Layer 3 of a small transformer language model trained on English Wikipedia (8 layers, counted from 0, width 64).
A neuron's activation on a vector x is GELU(weights . x + bias), where the dot is the dot product.
The model reads these tokens: " published" " soon" " after" " the" " launch" " of" " his" " company" " in" " " "19" "86" "." " He" " wrote" " the" " program" " in" " Spect" "rum" " BA" "S" "IC" "."

The vector x that enters this layer's MLP at each token. A number n stands for (n - 128) times 0.031.
0 " published": 89, 96, 127, 137, 86, 66, 121, 119, 144, 130, 105, 146, 156, 134, 115, 122, 125, 146, 119, 189, 123, 104, 126, 144, 141, 109, 83, 120, 142, 92, 93, 135, 134, 205, 114, 113, 154, 130, 129, 142, 138, 158, 129, 106, 144, 79, 139, 133, 147, 140, 134, 127, 132, 125, 129, 109, 115, 122, 143, 249, 151, 110, 109, 142
1 " soon": 123, 59, 107, 148, 105, 77, 157, 138, 123, 125, 121, 155, 120, 106, 116, 109, 138, 176, 103, 197, 137, 121, 119, 125, 141, 112, 96, 131, 154, 105, 114, 142, 150, 193, 105, 122, 152, 152, 121, 100, 146, 164, 107, 119, 127, 61, 159, 119, 158, 123, 136, 103, 125, 110, 138, 100, 131, 128, 115, 207, 161, 132, 111, 152
2 " after": 84, 81, 114, 125, 92, 109, 116, 127, 147, 125, 79, 142, 130, 133, 131, 132, 134, 157, 100, 181, 123, 126, 127, 139, 143, 100, 90, 124, 150, 119, 123, 156, 129, 192, 87, 111, 139, 158, 108, 143, 154, 160, 137, 116, 135, 66, 130, 129, 175, 134, 128, 112, 113, 103, 155, 117, 131, 146, 117, 238, 138, 130, 86, 145
3 " the": 118, 66, 117, 154, 117, 112, 106, 149, 97, 113, 85, 129, 147, 117, 130, 120, 132, 155, 92, 134, 146, 132, 141, 133, 164, 93, 111, 110, 140, 109, 132, 156, 118, 190, 84, 81, 130, 186, 147, 126, 146, 147, 107, 131, 141, 89, 163, 129, 178, 113, 124, 105, 110, 140, 150, 111, 139, 116, 112, 240, 130, 148, 110, 135
4 " launch": 128, 76, 91, 106, 102, 80, 111, 167, 131, 98, 105, 158, 128, 111, 123, 99, 144, 137, 82, 145, 145, 128, 115, 134, 134, 130, 91, 120, 166, 121, 113, 143, 103, 159, 135, 89, 143, 174, 137, 129, 152, 162, 150, 115, 157, 79, 209, 120, 175, 134, 143, 85, 127, 107, 162, 138, 126, 127, 114, 214, 121, 132, 112, 126
5 " of": 90, 76, 106, 112, 110, 120, 85, 143, 140, 117, 89, 125, 121, 136, 139, 131, 96, 156, 91, 153, 139, 133, 136, 142, 129, 96, 94, 119, 178, 109, 138, 143, 77, 169, 111, 95, 126, 162, 112, 136, 151, 159, 138, 135, 132, 94, 154, 106, 185, 153, 124, 99, 112, 124, 153, 156, 135, 127, 118, 243, 130, 152, 107, 150
6 " his": 133, 70, 114, 150, 116, 106, 111, 172, 99, 110, 96, 171, 120, 124, 130, 126, 137, 168, 104, 139, 144, 135, 129, 122, 146, 111, 105, 127, 143, 95, 125, 160, 119, 163, 87, 86, 140, 171, 148, 124, 142, 135, 97, 154, 149, 62, 143, 122, 188, 141, 123, 115, 103, 139, 159, 102, 141, 108, 96, 227, 122, 136, 114, 129
7 " company": 125, 103, 91, 109, 107, 101, 95, 164, 126, 109, 83, 152, 112, 138, 130, 123, 128, 153, 115, 143, 136, 131, 106, 127, 125, 123, 68, 145, 192, 110, 116, 151, 105, 148, 126, 110, 146, 178, 134, 98, 169, 128, 167, 117, 128, 70, 177, 141, 169, 120, 133, 51, 124, 108, 172, 152, 140, 125, 114, 215, 119, 137, 128, 127
8 " in": 97, 76, 103, 115, 128, 108, 92, 143, 141, 135, 79, 124, 132, 140, 129, 119, 108, 140, 72, 155, 144, 130, 127, 122, 151, 102, 74, 128, 142, 106, 117, 154, 104, 173, 80, 109, 136, 152, 127, 152, 155, 165, 138, 118, 142, 74, 159, 125, 163, 144, 145, 106, 123, 106, 165, 153, 136, 130, 121, 227, 144, 148, 104, 165
9 " ": 92, 74, 95, 119, 112, 142, 107, 139, 159, 103, 103, 152, 186, 132, 101, 120, 141, 167, 83, 122, 181, 131, 104, 136, 162, 65, 87, 139, 146, 120, 124, 140, 118, 157, 107, 99, 138, 164, 142, 148, 141, 150, 132, 104, 145, 107, 162, 122, 169, 139, 117, 51, 109, 124, 166, 136, 153, 109, 108, 174, 127, 130, 136, 145
10 "19": 115, 84, 110, 110, 124, 130, 92, 136, 130, 148, 65, 169, 138, 102, 105, 106, 136, 184, 99, 142, 137, 140, 105, 108, 174, 116, 84, 147, 160, 114, 106, 144, 124, 148, 118, 84, 138, 166, 150, 145, 155, 155, 83, 125, 152, 111, 169, 113, 163, 158, 99, 69, 124, 98, 166, 124, 174, 136, 101, 178, 140, 126, 107, 148
11 "86": 129, 68, 73, 133, 103, 138, 83, 163, 133, 118, 63, 162, 142, 97, 120, 108, 141, 155, 99, 134, 127, 135, 111, 121, 163, 133, 72, 127, 135, 119, 96, 108, 132, 150, 124, 94, 148, 188, 131, 135, 162, 170, 93, 124, 154, 112, 159, 147, 167, 149, 137, 60, 123, 99, 158, 129, 149, 152, 105, 180, 134, 128, 140, 156
12 ".": 109, 106, 85, 167, 100, 142, 100, 98, 116, 131, 106, 164, 160, 129, 118, 109, 164, 159, 121, 179, 135, 116, 116, 159, 145, 118, 84, 122, 151, 97, 106, 119, 140, 179, 97, 130, 124, 124, 116, 101, 120, 146, 138, 112, 173, 86, 157, 129, 141, 111, 108, 118, 110, 111, 117, 151, 114, 167, 114, 228, 129, 96, 107, 176
13 " He": 143, 102, 92, 176, 107, 110, 100, 117, 117, 70, 124, 187, 138, 132, 125, 124, 146, 162, 103, 121, 122, 131, 121, 130, 169, 127, 98, 142, 140, 115, 133, 168, 153, 155, 94, 132, 123, 155, 119, 62, 141, 151, 94, 115, 159, 74, 144, 143, 174, 99, 140, 81, 86, 113, 135, 151, 144, 145, 112, 195, 128, 100, 123, 168
14 " wrote": 128, 113, 109, 111, 111, 89, 110, 130, 153, 117, 137, 188, 135, 128, 117, 130, 159, 142, 110, 174, 106, 107, 119, 172, 130, 115, 95, 133, 152, 76, 105, 153, 96, 194, 116, 127, 113, 148, 151, 108, 145, 131, 80, 122, 154, 72, 148, 134, 172, 102, 118, 98, 106, 133, 142, 136, 100, 177, 153, 206, 127, 109, 111, 130
15 " the": 142, 99, 102, 150, 128, 111, 120, 126, 96, 126, 120, 144, 164, 113, 119, 125, 120, 156, 95, 129, 121, 136, 126, 138, 150, 81, 125, 134, 154, 97, 124, 142, 91, 188, 91, 115, 129, 168, 155, 93, 153, 126, 76, 154, 149, 87, 155, 135, 187, 88, 117, 106, 125, 129, 146, 102, 121, 134, 120, 242, 119, 158, 120, 142
16 " program": 119, 111, 86, 101, 113, 111, 108, 146, 137, 103, 131, 176, 146, 116, 138, 120, 130, 137, 95, 152, 121, 152, 91, 144, 124, 129, 101, 159, 173, 99, 98, 117, 101, 131, 131, 137, 135, 154, 138, 77, 184, 124, 121, 107, 141, 62, 203, 140, 192, 119, 130, 73, 137, 97, 152, 144, 131, 130, 117, 208, 122, 128, 131, 127
17 " in": 123, 94, 99, 117, 143, 112, 106, 133, 147, 141, 103, 133, 148, 133, 122, 122, 111, 122, 59, 149, 115, 135, 120, 137, 135, 90, 89, 148, 149, 92, 108, 136, 76, 163, 92, 136, 132, 144, 130, 123, 168, 146, 96, 140, 144, 78, 160, 130, 175, 124, 124, 104, 134, 97, 159, 155, 133, 144, 128, 230, 142, 154, 106, 181
18 " Spect": 136, 102, 104, 112, 138, 97, 102, 148, 140, 73, 128, 124, 161, 118, 116, 129, 132, 131, 99, 89, 144, 99, 111, 167, 136, 111, 56, 151, 132, 114, 118, 136, 89, 125, 138, 100, 154, 164, 134, 112, 148, 197, 80, 130, 185, 82, 189, 125, 159, 128, 125, 115, 103, 116, 138, 133, 144, 135, 142, 188, 136, 130, 126, 165
19 "rum": 144, 105, 90, 112, 105, 134, 93, 155, 125, 75, 107, 183, 159, 115, 113, 107, 110, 141, 85, 146, 151, 118, 92, 159, 131, 132, 90, 168, 176, 113, 105, 129, 85, 140, 144, 109, 148, 166, 120, 98, 156, 146, 104, 137, 150, 89, 176, 154, 156, 127, 147, 66, 108, 98, 142, 154, 139, 152, 115, 203, 120, 153, 120, 113
20 " BA": 131, 110, 102, 119, 109, 118, 110, 148, 152, 76, 109, 164, 189, 119, 108, 144, 120, 133, 92, 111, 125, 107, 104, 143, 140, 105, 59, 151, 171, 108, 93, 136, 118, 123, 136, 123, 135, 163, 160, 89, 174, 152, 97, 130, 150, 78, 157, 159, 173, 124, 147, 77, 119, 117, 150, 147, 156, 141, 117, 212, 110, 119, 120, 121
21 "S": 157, 91, 108, 117, 115, 125, 113, 128, 133, 65, 103, 174, 173, 110, 106, 124, 114, 155, 83, 135, 140, 130, 84, 126, 146, 107, 66, 138, 181, 132, 119, 128, 96, 131, 139, 114, 151, 179, 135, 74, 163, 142, 97, 114, 155, 90, 146, 146, 172, 134, 143, 93, 128, 86, 149, 146, 145, 160, 109, 193, 126, 175, 121, 119
22 "IC": 150, 108, 99, 104, 102, 126, 111, 138, 134, 85, 101, 184, 165, 126, 102, 118, 91, 143, 88, 120, 121, 118, 112, 115, 141, 136, 60, 125, 188, 118, 101, 140, 107, 131, 122, 121, 154, 164, 153, 94, 172, 142, 92, 138, 146, 93, 171, 139, 168, 126, 151, 81, 147, 93, 144, 153, 154, 156, 94, 211, 136, 147, 123, 125
23 ".": 124, 99, 78, 156, 118, 154, 102, 104, 124, 131, 107, 174, 165, 119, 108, 118, 145, 151, 114, 181, 145, 112, 104, 142, 135, 116, 86, 118, 157, 92, 92, 114, 124, 167, 109, 134, 128, 132, 118, 86, 124, 130, 119, 126, 176, 77, 161, 129, 157, 119, 108, 120, 110, 107, 130, 157, 124, 169, 126, 231, 119, 109, 119, 173

Each question shows the input weights of one neuron of the MLP. A number n stands for (n - 128) times 0.0048.

n198 (bias 0.028): 139, 149, 109, 142, 99, 104, 137, 106, 127, 140, 151, 139, 188, 145, 138, 169, 144, 115, 157, 97, 152, 156, 136, 147, 124, 174, 119, 104, 115, 135, 101, 174, 96, 93, 114, 114, 127, 137, 103, 145, 146, 131, 115, 87, 140, 105, 121, 116, 102, 136, 134, 134, 123, 122, 114, 111, 138, 121, 134, 119, 160, 124, 129, 91
It fires most on token 18 " Spect"

n161 (bias -0.054): 154, 93, 128, 83, 136, 138, 94, 152, 170, 180, 83, 101, 113, 144, 177, 47, 187, 58, 129, 103, 102, 176, 154, 177, 118, 138, 113, 103, 180, 124, 72, 61, 211, 133, 95, 135, 113, 110, 108, 146, 124, 122, 96, 170, 129, 157, 97, 165, 129, 152, 127, 105, 164, 181, 150, 74, 103, 169, 134, 71, 115, 158, 126, 159
On which token does it fire most, and how strongly? 11 "86", at about 0.79

n81 (bias 0.018): 114, 109, 152, 95, 126, 128, 140, 159, 118, 149, 153, 137, 96, 119, 110, 119, 153, 73, 142, 101, 128, 139, 160, 131, 149, 85, 96, 110, 156, 126, 135, 110, 174, 105, 100, 117, 136, 93, 98, 93, 164, 149, 133, 155, 127, 158, 117, 149, 153, 138, 159, 120, 136, 192, 170, 146, 103, 162, 106, 88, 38, 130, 112, 143
It fires most on token 20 " BA"

n185 (bias -0.031): 132, 119, 113, 134, 152, 121, 69, 102, 158, 187, 155, 129, 208, 130, 152, 162, 99, 88, 109, 118, 148, 145, 140, 139, 120, 175, 156, 150, 149, 105, 160, 129, 91, 106, 98, 77, 73, 124, 72, 150, 89, 154, 136, 146, 125, 102, 69, 152, 176, 97, 128, 182, 175, 133, 197, 119, 152, 137, 52, 78, 194, 115, 91, 105
Its three highest activations, in order, are on tokens 17 " in", 8 " in", 5 " of"

n62 (bias 0.008): 131, 165, 126, 103, 93, 129, 145, 137, 99, 173, 109, 131, 88, 118, 107, 100, 132, 135, 142, 109, 171, 135, 155, 141, 99, 93, 119, 147, 115, 122, 137, 97, 152, 113, 120, 96, 137, 128, 107, 99, 124, 121, 133, 168, 120, 123, 137, 78, 122, 140, 197, 119, 134, 117, 105, 129, 120, 142, 190, 131, 101, 169, 140, 145
It fires most on token 7 " company"

n52 (bias -0.033): 113, 115, 132, 148, 151, 83, 96, 146, 182, 165, 75, 99, 145, 127, 191, 173, 98, 165, 127, 145, 128, 129, 108, 146, 113, 111, 148, 148, 110, 110, 113, 138, 162, 159, 153, 73, 90, 116, 167, 101, 120, 7, 135, 140, 163, 199, 103, 188, 152, 54, 68, 106, 125, 136, 172, 121, 187, 23, 147, 50, 156, 142, 53, 139
On which token does it fire most, and how strongly? 10 "19", at about 0.2

n203 (bias -0.033): 64, 127, 133, 182, 102, 48, 141, 96, 122, 110, 155, 126, 144, 122, 146, 145, 61, 97, 160, 187, 123, 186, 161, 181, 116, 131, 135, 123, 89, 79, 96, 148, 148, 179, 72, 96, 87, 133, 124, 137, 63, 86, 170, 113, 76, 153, 88, 114, 128, 175, 123, 166, 190, 104, 68, 102, 111, 104, 125, 183, 199, 191, 148, 161
On which token does it fire most, and how strongly? 0 " published", at about 3.2

n87 (bias -0.023): 130, 142, 141, 130, 155, 110, 144, 145, 108, 114, 123, 113, 110, 175, 106, 129, 158, 127, 66, 142, 178, 150, 138, 146, 64, 67, 190, 136, 170, 165, 104, 82, 182, 135, 104, 83, 122, 156, 105, 156, 111, 151, 113, 122, 93, 139, 175, 131, 128, 144, 99, 96, 111, 144, 103, 100, 153, 90, 152, 109, 129, 151, 116, 137
On which token does it fire most, and how strongly? 9 " ", at about 1

n11 (bias -0.034): 77, 112, 123, 197, 119, 150, 175, 147, 82, 102, 162, 68, 81, 73, 159, 203, 86, 133, 123, 118, 122, 135, 173, 62, 150, 164, 162, 102, 86, 52, 202, 121, 93, 155, 132, 105, 123, 74, 137, 136, 161, 76, 123, 94, 133, 171, 104, 63, 153, 65, 105, 158, 162, 149, 122, 167, 175, 141, 147, 160, 163, 160, 165, 71
On which token does it fire most, and how strongly? 3 " the", at about 0.32

n151 (bias -0.034): 132, 64, 142, 159, 191, 141, 146, 119, 151, 69, 107, 107, 116, 174, 135, 136, 132, 138, 114, 81, 127, 115, 132, 167, 91, 125, 145, 66, 119, 120, 147, 110, 163, 100, 180, 152, 99, 127, 99, 131, 134, 130, 135, 134, 109, 101, 141, 143, 119, 115, 118, 115, 127, 161, 130, 148, 125, 125, 163, 156, 141, 140, 119, 120
On which two tokens does it fire most, strongest first? 18 " Spect", 5 " of"

n158 (bias -0.014): 98, 153, 141, 136, 105, 95, 91, 122, 124, 116, 114, 137, 97, 167, 125, 91, 132, 143, 114, 117, 140, 122, 153, 106, 120, 134, 134, 124, 97, 140, 100, 101, 134, 103, 130, 122, 135, 152, 163, 80, 104, 122, 147, 138, 154, 170, 121, 126, 124, 129, 134, 124, 126, 113, 79, 114, 154, 158, 136, 126, 82, 157, 133, 163
On which token does it fire most, and how strongly? 13 " He", at about 0.14

n13 (bias -0.031): 151, 99, 158, 93, 171, 148, 124, 135, 104, 120, 106, 78, 113, 163, 171, 108, 105, 46, 137, 131, 139, 60, 118, 167, 105, 155, 137, 116, 238, 136, 103, 120, 203, 113, 100, 87, 157, 138, 127, 160, 115, 116, 157, 93, 109, 103, 103, 176, 188, 75, 156, 90, 152, 165, 147, 111, 102, 161, 136, 63, 157, 50, 119, 102
It fires most on token 7 " company"

n219 (bias 0.022): 105, 135, 155, 125, 116, 163, 149, 120, 119, 87, 138, 119, 98, 96, 128, 152, 169, 133, 138, 153, 121, 100, 152, 129, 115, 131, 143, 85, 126, 128, 110, 134, 118, 129, 126, 107, 164, 143, 84, 112, 175, 139, 109, 101, 105, 119, 130, 153, 89, 143, 119, 140, 90, 202, 132, 164, 132, 88, 143, 123, 119, 165, 109, 103
It fires most on token 3 " the"

n157 (bias 0.021): 128, 154, 125, 129, 150, 144, 86, 116, 166, 186, 160, 147, 113, 135, 114, 141, 106, 95, 132, 115, 95, 140, 146, 101, 114, 129, 144, 97, 138, 147, 142, 149, 151, 160, 79, 112, 163, 137, 104, 138, 77, 152, 144, 135, 155, 56, 114, 146, 133, 149, 132, 102, 169, 144, 136, 127, 98, 54, 132, 101, 132, 121, 156, 118
It fires most on token 8 " in"

n236 (bias 0.008): 88, 171, 162, 170, 113, 80, 103, 113, 155, 87, 145, 109, 115, 112, 125, 160, 121, 174, 128, 119, 166, 96, 146, 116, 129, 128, 146, 120, 136, 89, 141, 143, 174, 123, 124, 133, 109, 123, 154, 129, 129, 122, 128, 138, 102, 140, 193, 139, 132, 146, 135, 104, 130, 148, 115, 111, 148, 115, 116, 78, 174, 143, 117, 111
It fires most on token 9 " "

n153 (bias -0.047): 178, 87, 88, 115, 124, 101, 170, 104, 124, 120, 72, 141, 162, 87, 161, 159, 98, 91, 135, 82, 100, 151, 129, 147, 134, 123, 132, 150, 103, 110, 175, 104, 159, 122, 150, 127, 135, 101, 158, 103, 134, 92, 127, 145, 115, 192, 120, 97, 147, 93, 152, 139, 116, 180, 121, 145, 166, 114, 128, 134, 142, 109, 101, 161
Its three highest activations, in order, are on tokens 15 " the", 13 " He", 20 " BA"

n251 (bias -0.026): 122, 82, 153, 139, 178, 147, 136, 178, 145, 153, 116, 82, 118, 94, 173, 84, 140, 120, 98, 126, 133, 127, 155, 107, 133, 94, 155, 144, 126, 161, 146, 170, 93, 119, 126, 139, 116, 159, 103, 140, 153, 112, 139, 134, 102, 127, 87, 139, 131, 106, 113, 118, 115, 138, 144, 116, 171, 68, 120, 107, 166, 119, 172, 95
Its three highest activations, in order, are on tokens 3 " the", 9 " ", 6 " his"

n110 (bias 0.017): 147, 122, 109, 112, 136, 174, 152, 110, 107, 97, 120, 122, 115, 121, 138, 162, 162, 95, 122, 159, 156, 144, 153, 149, 128, 102, 156, 77, 146, 87, 120, 92, 159, 110, 114, 119, 166, 115, 130, 124, 143, 143, 113, 94, 125, 149, 77, 133, 125, 148, 147, 96, 161, 150, 145, 87, 132, 91, 146, 134, 128, 126, 94, 161
It fires most on token 1 " soon"

n55 (bias -0.008): 140, 67, 98, 163, 185, 178, 124, 119, 159, 127, 140, 121, 107, 153, 103, 110, 162, 87, 144, 129, 84, 95, 107, 106, 125, 134, 189, 123, 129, 134, 148, 125, 159, 102, 120, 110, 97, 123, 139, 212, 123, 120, 151, 140, 129, 110, 150, 84, 169, 115, 106, 142, 132, 138, 172, 131, 145, 143, 124, 137, 114, 86, 78, 93
It fires most on token 6 " his"

n177 (bias -0.020): 139, 167, 132, 154, 109, 174, 85, 95, 144, 147, 162, 124, 124, 163, 130, 114, 130, 112, 136, 106, 136, 88, 113, 136, 125, 128, 129, 121, 127, 114, 140, 150, 165, 115, 121, 132, 114, 99, 96, 95, 125, 172, 147, 143, 152, 133, 127, 135, 119, 132, 110, 134, 131, 120, 114, 120, 118, 161, 149, 131, 133, 134, 80, 120
Its three highest activations, in order, are on tokens 12 ".", 23 ".", 13 " He"

n202 (bias -0.053): 154, 82, 142, 47, 99, 147, 101, 167, 173, 171, 100, 148, 142, 148, 147, 87, 171, 121, 152, 112, 118, 109, 156, 139, 86, 102, 145, 112, 90, 93, 126, 129, 155, 84, 195, 182, 80, 134, 89, 206, 122, 124, 112, 110, 154, 132, 68, 127, 106, 74, 80, 121, 143, 122, 120, 114, 162, 168, 118, 162, 184, 139, 186, 125
On which two tokens does it fire most, strongest first? 11 "86", 14 " wrote"

n180 (bias -0.020): 102, 162, 110, 163, 149, 127, 144, 114, 125, 138, 144, 132, 119, 146, 84, 139, 110, 226, 119, 81, 146, 139, 110, 95, 117, 141, 149, 112, 80, 94, 108, 132, 127, 127, 136, 183, 122, 186, 130, 108, 110, 131, 104, 123, 170, 146, 92, 88, 122, 84, 106, 171, 119, 145, 124, 142, 176, 127, 126, 122, 146, 134, 139, 75
On which token does it fire most, and how strongly? 13 " He", at about 0.17

n27 (bias 0.015): 103, 201, 156, 138, 114, 117, 107, 145, 159, 79, 177, 109, 96, 136, 129, 114, 140, 161, 118, 109, 100, 159, 117, 115, 122, 133, 124, 177, 134, 115, 138, 95, 127, 113, 104, 134, 114, 162, 92, 143, 167, 144, 146, 135, 120, 131, 156, 126, 136, 92, 111, 158, 133, 115, 90, 93, 118, 110, 146, 139, 125, 124, 145, 87
It fires most on token 16 " program"

n48 (bias -0.062): 125, 146, 95, 133, 157, 83, 143, 167, 96, 93, 154, 101, 129, 108, 189, 138, 154, 50, 149, 171, 97, 126, 160, 156, 84, 102, 150, 180, 132, 103, 119, 147, 142, 116, 135, 111, 135, 143, 164, 136, 167, 105, 201, 155, 121, 108, 88, 142, 101, 90, 42, 121, 88, 137, 91, 75, 161, 144, 117, 118, 126, 86, 132, 139
It fires most on token 14 " wrote"

n74 (bias -0.039): 142, 69, 105, 139, 140, 136, 92, 150, 105, 149, 73, 147, 157, 133, 107, 128, 186, 98, 76, 111, 117, 166, 202, 140, 68, 93, 168, 108, 128, 118, 124, 177, 143, 148, 134, 162, 50, 93, 88, 164, 116, 160, 128, 149, 185, 135, 91, 117, 146, 165, 171, 141, 137, 130, 107, 130, 156, 124, 128, 78, 154, 151, 120, 127
It fires most on token 8 " in"

n253 (bias -0.010): 188, 97, 132, 118, 165, 114, 109, 163, 114, 137, 110, 97, 112, 147, 152, 93, 77, 122, 102, 149, 119, 112, 147, 127, 145, 137, 122, 147, 172, 175, 160, 84, 137, 127, 148, 105, 149, 126, 115, 137, 180, 85, 142, 89, 102, 158, 153, 148, 152, 123, 141, 144, 61, 146, 106, 112, 107, 126, 117, 84, 108, 106, 118, 150
On which two tokens does it fire most, strongest first? 7 " company", 4 " launch"

n173 (bias -0.030): 167, 154, 147, 135, 137, 124, 107, 137, 129, 140, 167, 144, 160, 147, 116, 117, 172, 110, 145, 91, 81, 132, 100, 128, 120, 130, 164, 112, 121, 100, 120, 154, 129, 125, 137, 122, 115, 155, 103, 153, 136, 103, 136, 101, 163, 140, 132, 158, 160, 60, 95, 158, 93, 131, 102, 138, 130, 196, 105, 111, 129, 75, 112, 73
On which two tokens does it fire most, strongest first? 14 " wrote", 13 " He"

n135 (bias -0.036): 79, 114, 117, 49, 161, 189, 126, 121, 188, 179, 144, 183, 112, 179, 148, 107, 167, 99, 112, 106, 128, 89, 165, 92, 197, 93, 199, 114, 165, 135, 76, 123, 148, 101, 129, 141, 103, 153, 111, 111, 79, 216, 124, 165, 120, 96, 97, 116, 134, 141, 123, 124, 161, 113, 112, 78, 193, 92, 162, 54, 123, 94, 154, 101
It fires most on token 10 "19"

n239 (bias -0.049): 93, 118, 158, 110, 122, 128, 131, 162, 125, 96, 113, 120, 105, 149, 128, 97, 137, 137, 110, 112, 101, 96, 127, 178, 118, 157, 134, 102, 145, 135, 102, 98, 165, 111, 128, 142, 69, 154, 98, 144, 112, 141, 133, 136, 144, 96, 113, 148, 114, 138, 123, 94, 161, 192, 102, 115, 134, 103, 141, 127, 142, 144, 169, 141
Its three highest activations, in order, are on tokens 11 "86", 0 " published", 18 " Spect"

n109 (bias 0.020): 132, 151, 145, 64, 111, 121, 155, 155, 134, 128, 128, 126, 152, 112, 118, 181, 91, 90, 110, 125, 151, 126, 146, 113, 78, 117, 126, 146, 146, 108, 141, 158, 157, 128, 137, 93, 132, 152, 89, 178, 125, 120, 113, 124, 114, 99, 123, 157, 113, 145, 110, 143, 133, 112, 148, 121, 126, 113, 155, 130, 144, 145, 107, 98
On which token does it fire most, and how strongly? 2 " after", at about 0.33

n192 (bias -0.060): 85, 134, 104, 187, 112, 156, 206, 125, 164, 122, 111, 159, 154, 92, 173, 73, 130, 152, 182, 143, 94, 136, 132, 95, 133, 135, 152, 61, 109, 107, 132, 178, 160, 37, 122, 124, 84, 106, 103, 104, 139, 69, 116, 101, 130, 104, 99, 130, 115, 182, 91, 170, 96, 157, 177, 82, 134, 80, 167, 148, 192, 156, 152, 110
It fires most on token 6 " his"

n108 (bias -0.046): 149, 136, 97, 161, 166, 108, 168, 135, 117, 179, 106, 64, 113, 156, 123, 102, 103, 111, 149, 105, 147, 135, 127, 166, 89, 104, 118, 140, 126, 128, 182, 144, 164, 109, 87, 115, 139, 80, 156, 121, 146, 119, 83, 121, 76, 169, 126, 83, 140, 128, 151, 92, 141, 108, 166, 107, 123, 144, 123, 136, 151, 114, 74, 137
It fires most on token 17 " in"

n20 (bias -0.018): 126, 154, 133, 138, 63, 115, 122, 112, 153, 130, 135, 155, 161, 138, 148, 123, 103, 114, 122, 124, 105, 123, 115, 109, 155, 199, 111, 154, 109, 100, 124, 124, 103, 108, 166, 130, 120, 113, 151, 134, 120, 142, 143, 120, 130, 119, 80, 140, 113, 89, 107, 123, 168, 133, 129, 128, 124, 129, 145, 125, 104, 176, 165, 134
It fires most on token 22 "IC"

n120 (bias -0.059): 108, 137, 84, 175, 101, 85, 48, 114, 137, 132, 82, 126, 117, 153, 146, 104, 153, 118, 114, 160, 150, 114, 163, 119, 157, 117, 119, 121, 118, 148, 149, 124, 154, 153, 149, 115, 169, 128, 96, 153, 114, 133, 182, 115, 146, 158, 150, 150, 123, 140, 81, 133, 116, 175, 70, 126, 146, 102, 112, 102, 155, 130, 56, 157
Its three highest activations, in order, are on tokens 12 ".", 0 " published", 2 " after"

n201 (bias -0.044): 147, 119, 100, 139, 158, 151, 137, 158, 206, 145, 88, 133, 99, 165, 89, 80, 159, 166, 78, 196, 126, 98, 143, 100, 153, 117, 138, 151, 112, 122, 74, 152, 94, 138, 177, 120, 83, 96, 197, 125, 114, 93, 108, 91, 87, 235, 105, 188, 53, 112, 79, 149, 98, 133, 91, 86, 149, 131, 147, 100, 204, 128, 64, 112
It fires most on token 10 "19"

n210 (bias 0.006): 136, 174, 72, 121, 183, 140, 135, 140, 188, 113, 127, 108, 131, 154, 123, 96, 120, 130, 141, 117, 97, 170, 104, 137, 122, 125, 149, 118, 85, 165, 110, 170, 101, 95, 139, 138, 165, 136, 127, 112, 128, 117, 124, 165, 101, 100, 124, 104, 137, 108, 92, 151, 136, 162, 107, 121, 80, 149, 136, 167, 135, 124, 121, 100
On which token does it fire most, and how strongly? 15 " the", at about 0.23

n78 (bias -0.021): 109, 125, 118, 162, 151, 106, 85, 124, 128, 132, 111, 124, 118, 125, 160, 125, 155, 117, 132, 119, 161, 121, 156, 154, 101, 124, 134, 105, 70, 113, 128, 164, 138, 110, 168, 153, 74, 186, 155, 97, 130, 123, 146, 138, 102, 153, 145, 127, 106, 116, 106, 145, 126, 139, 134, 120, 156, 113, 97, 113, 109, 145, 93, 152
On which token does it fire most, and how strongly? 3 " the", at about 0.15

n255 (bias -0.027): 148, 187, 122, 125, 131, 78, 132, 105, 87, 150, 109, 159, 191, 112, 102, 120, 114, 84, 135, 147, 98, 114, 128, 157, 85, 148, 158, 147, 116, 101, 164, 123, 126, 130, 155, 154, 95, 118, 147, 117, 106, 136, 127, 145, 138, 81, 112, 137, 144, 129, 103, 118, 140, 131, 101, 115, 67, 126, 143, 132, 151, 146, 153, 167
On which token does it fire most, and how strongly? 14 " wrote", at about 1

n69 (bias -0.044): 134, 128, 146, 162, 159, 144, 122, 137, 148, 105, 189, 102, 118, 144, 175, 120, 132, 132, 104, 107, 109, 30, 97, 103, 153, 127, 129, 117, 164, 117, 152, 156, 174, 117, 92, 70, 83, 108, 89, 185, 152, 148, 162, 132, 111, 112, 136, 92, 156, 98, 170, 151, 98, 132, 121, 126, 122, 144, 141, 111, 186, 102, 110, 133
Its three highest activations, in order, are on tokens 13 " He", 8 " in", 2 " after"

n40 (bias 0.026): 95, 122, 127, 118, 115, 106, 130, 124, 134, 95, 93, 130, 138, 124, 138, 112, 83, 148, 131, 94, 147, 126, 164, 110, 117, 170, 131, 82, 147, 119, 123, 157, 172, 122, 184, 141, 135, 133, 134, 108, 113, 97, 120, 117, 135, 172, 107, 154, 129, 149, 160, 149, 140, 88, 131, 109, 146, 134, 126, 100, 104, 145, 97, 158
It fires most on token 22 "IC"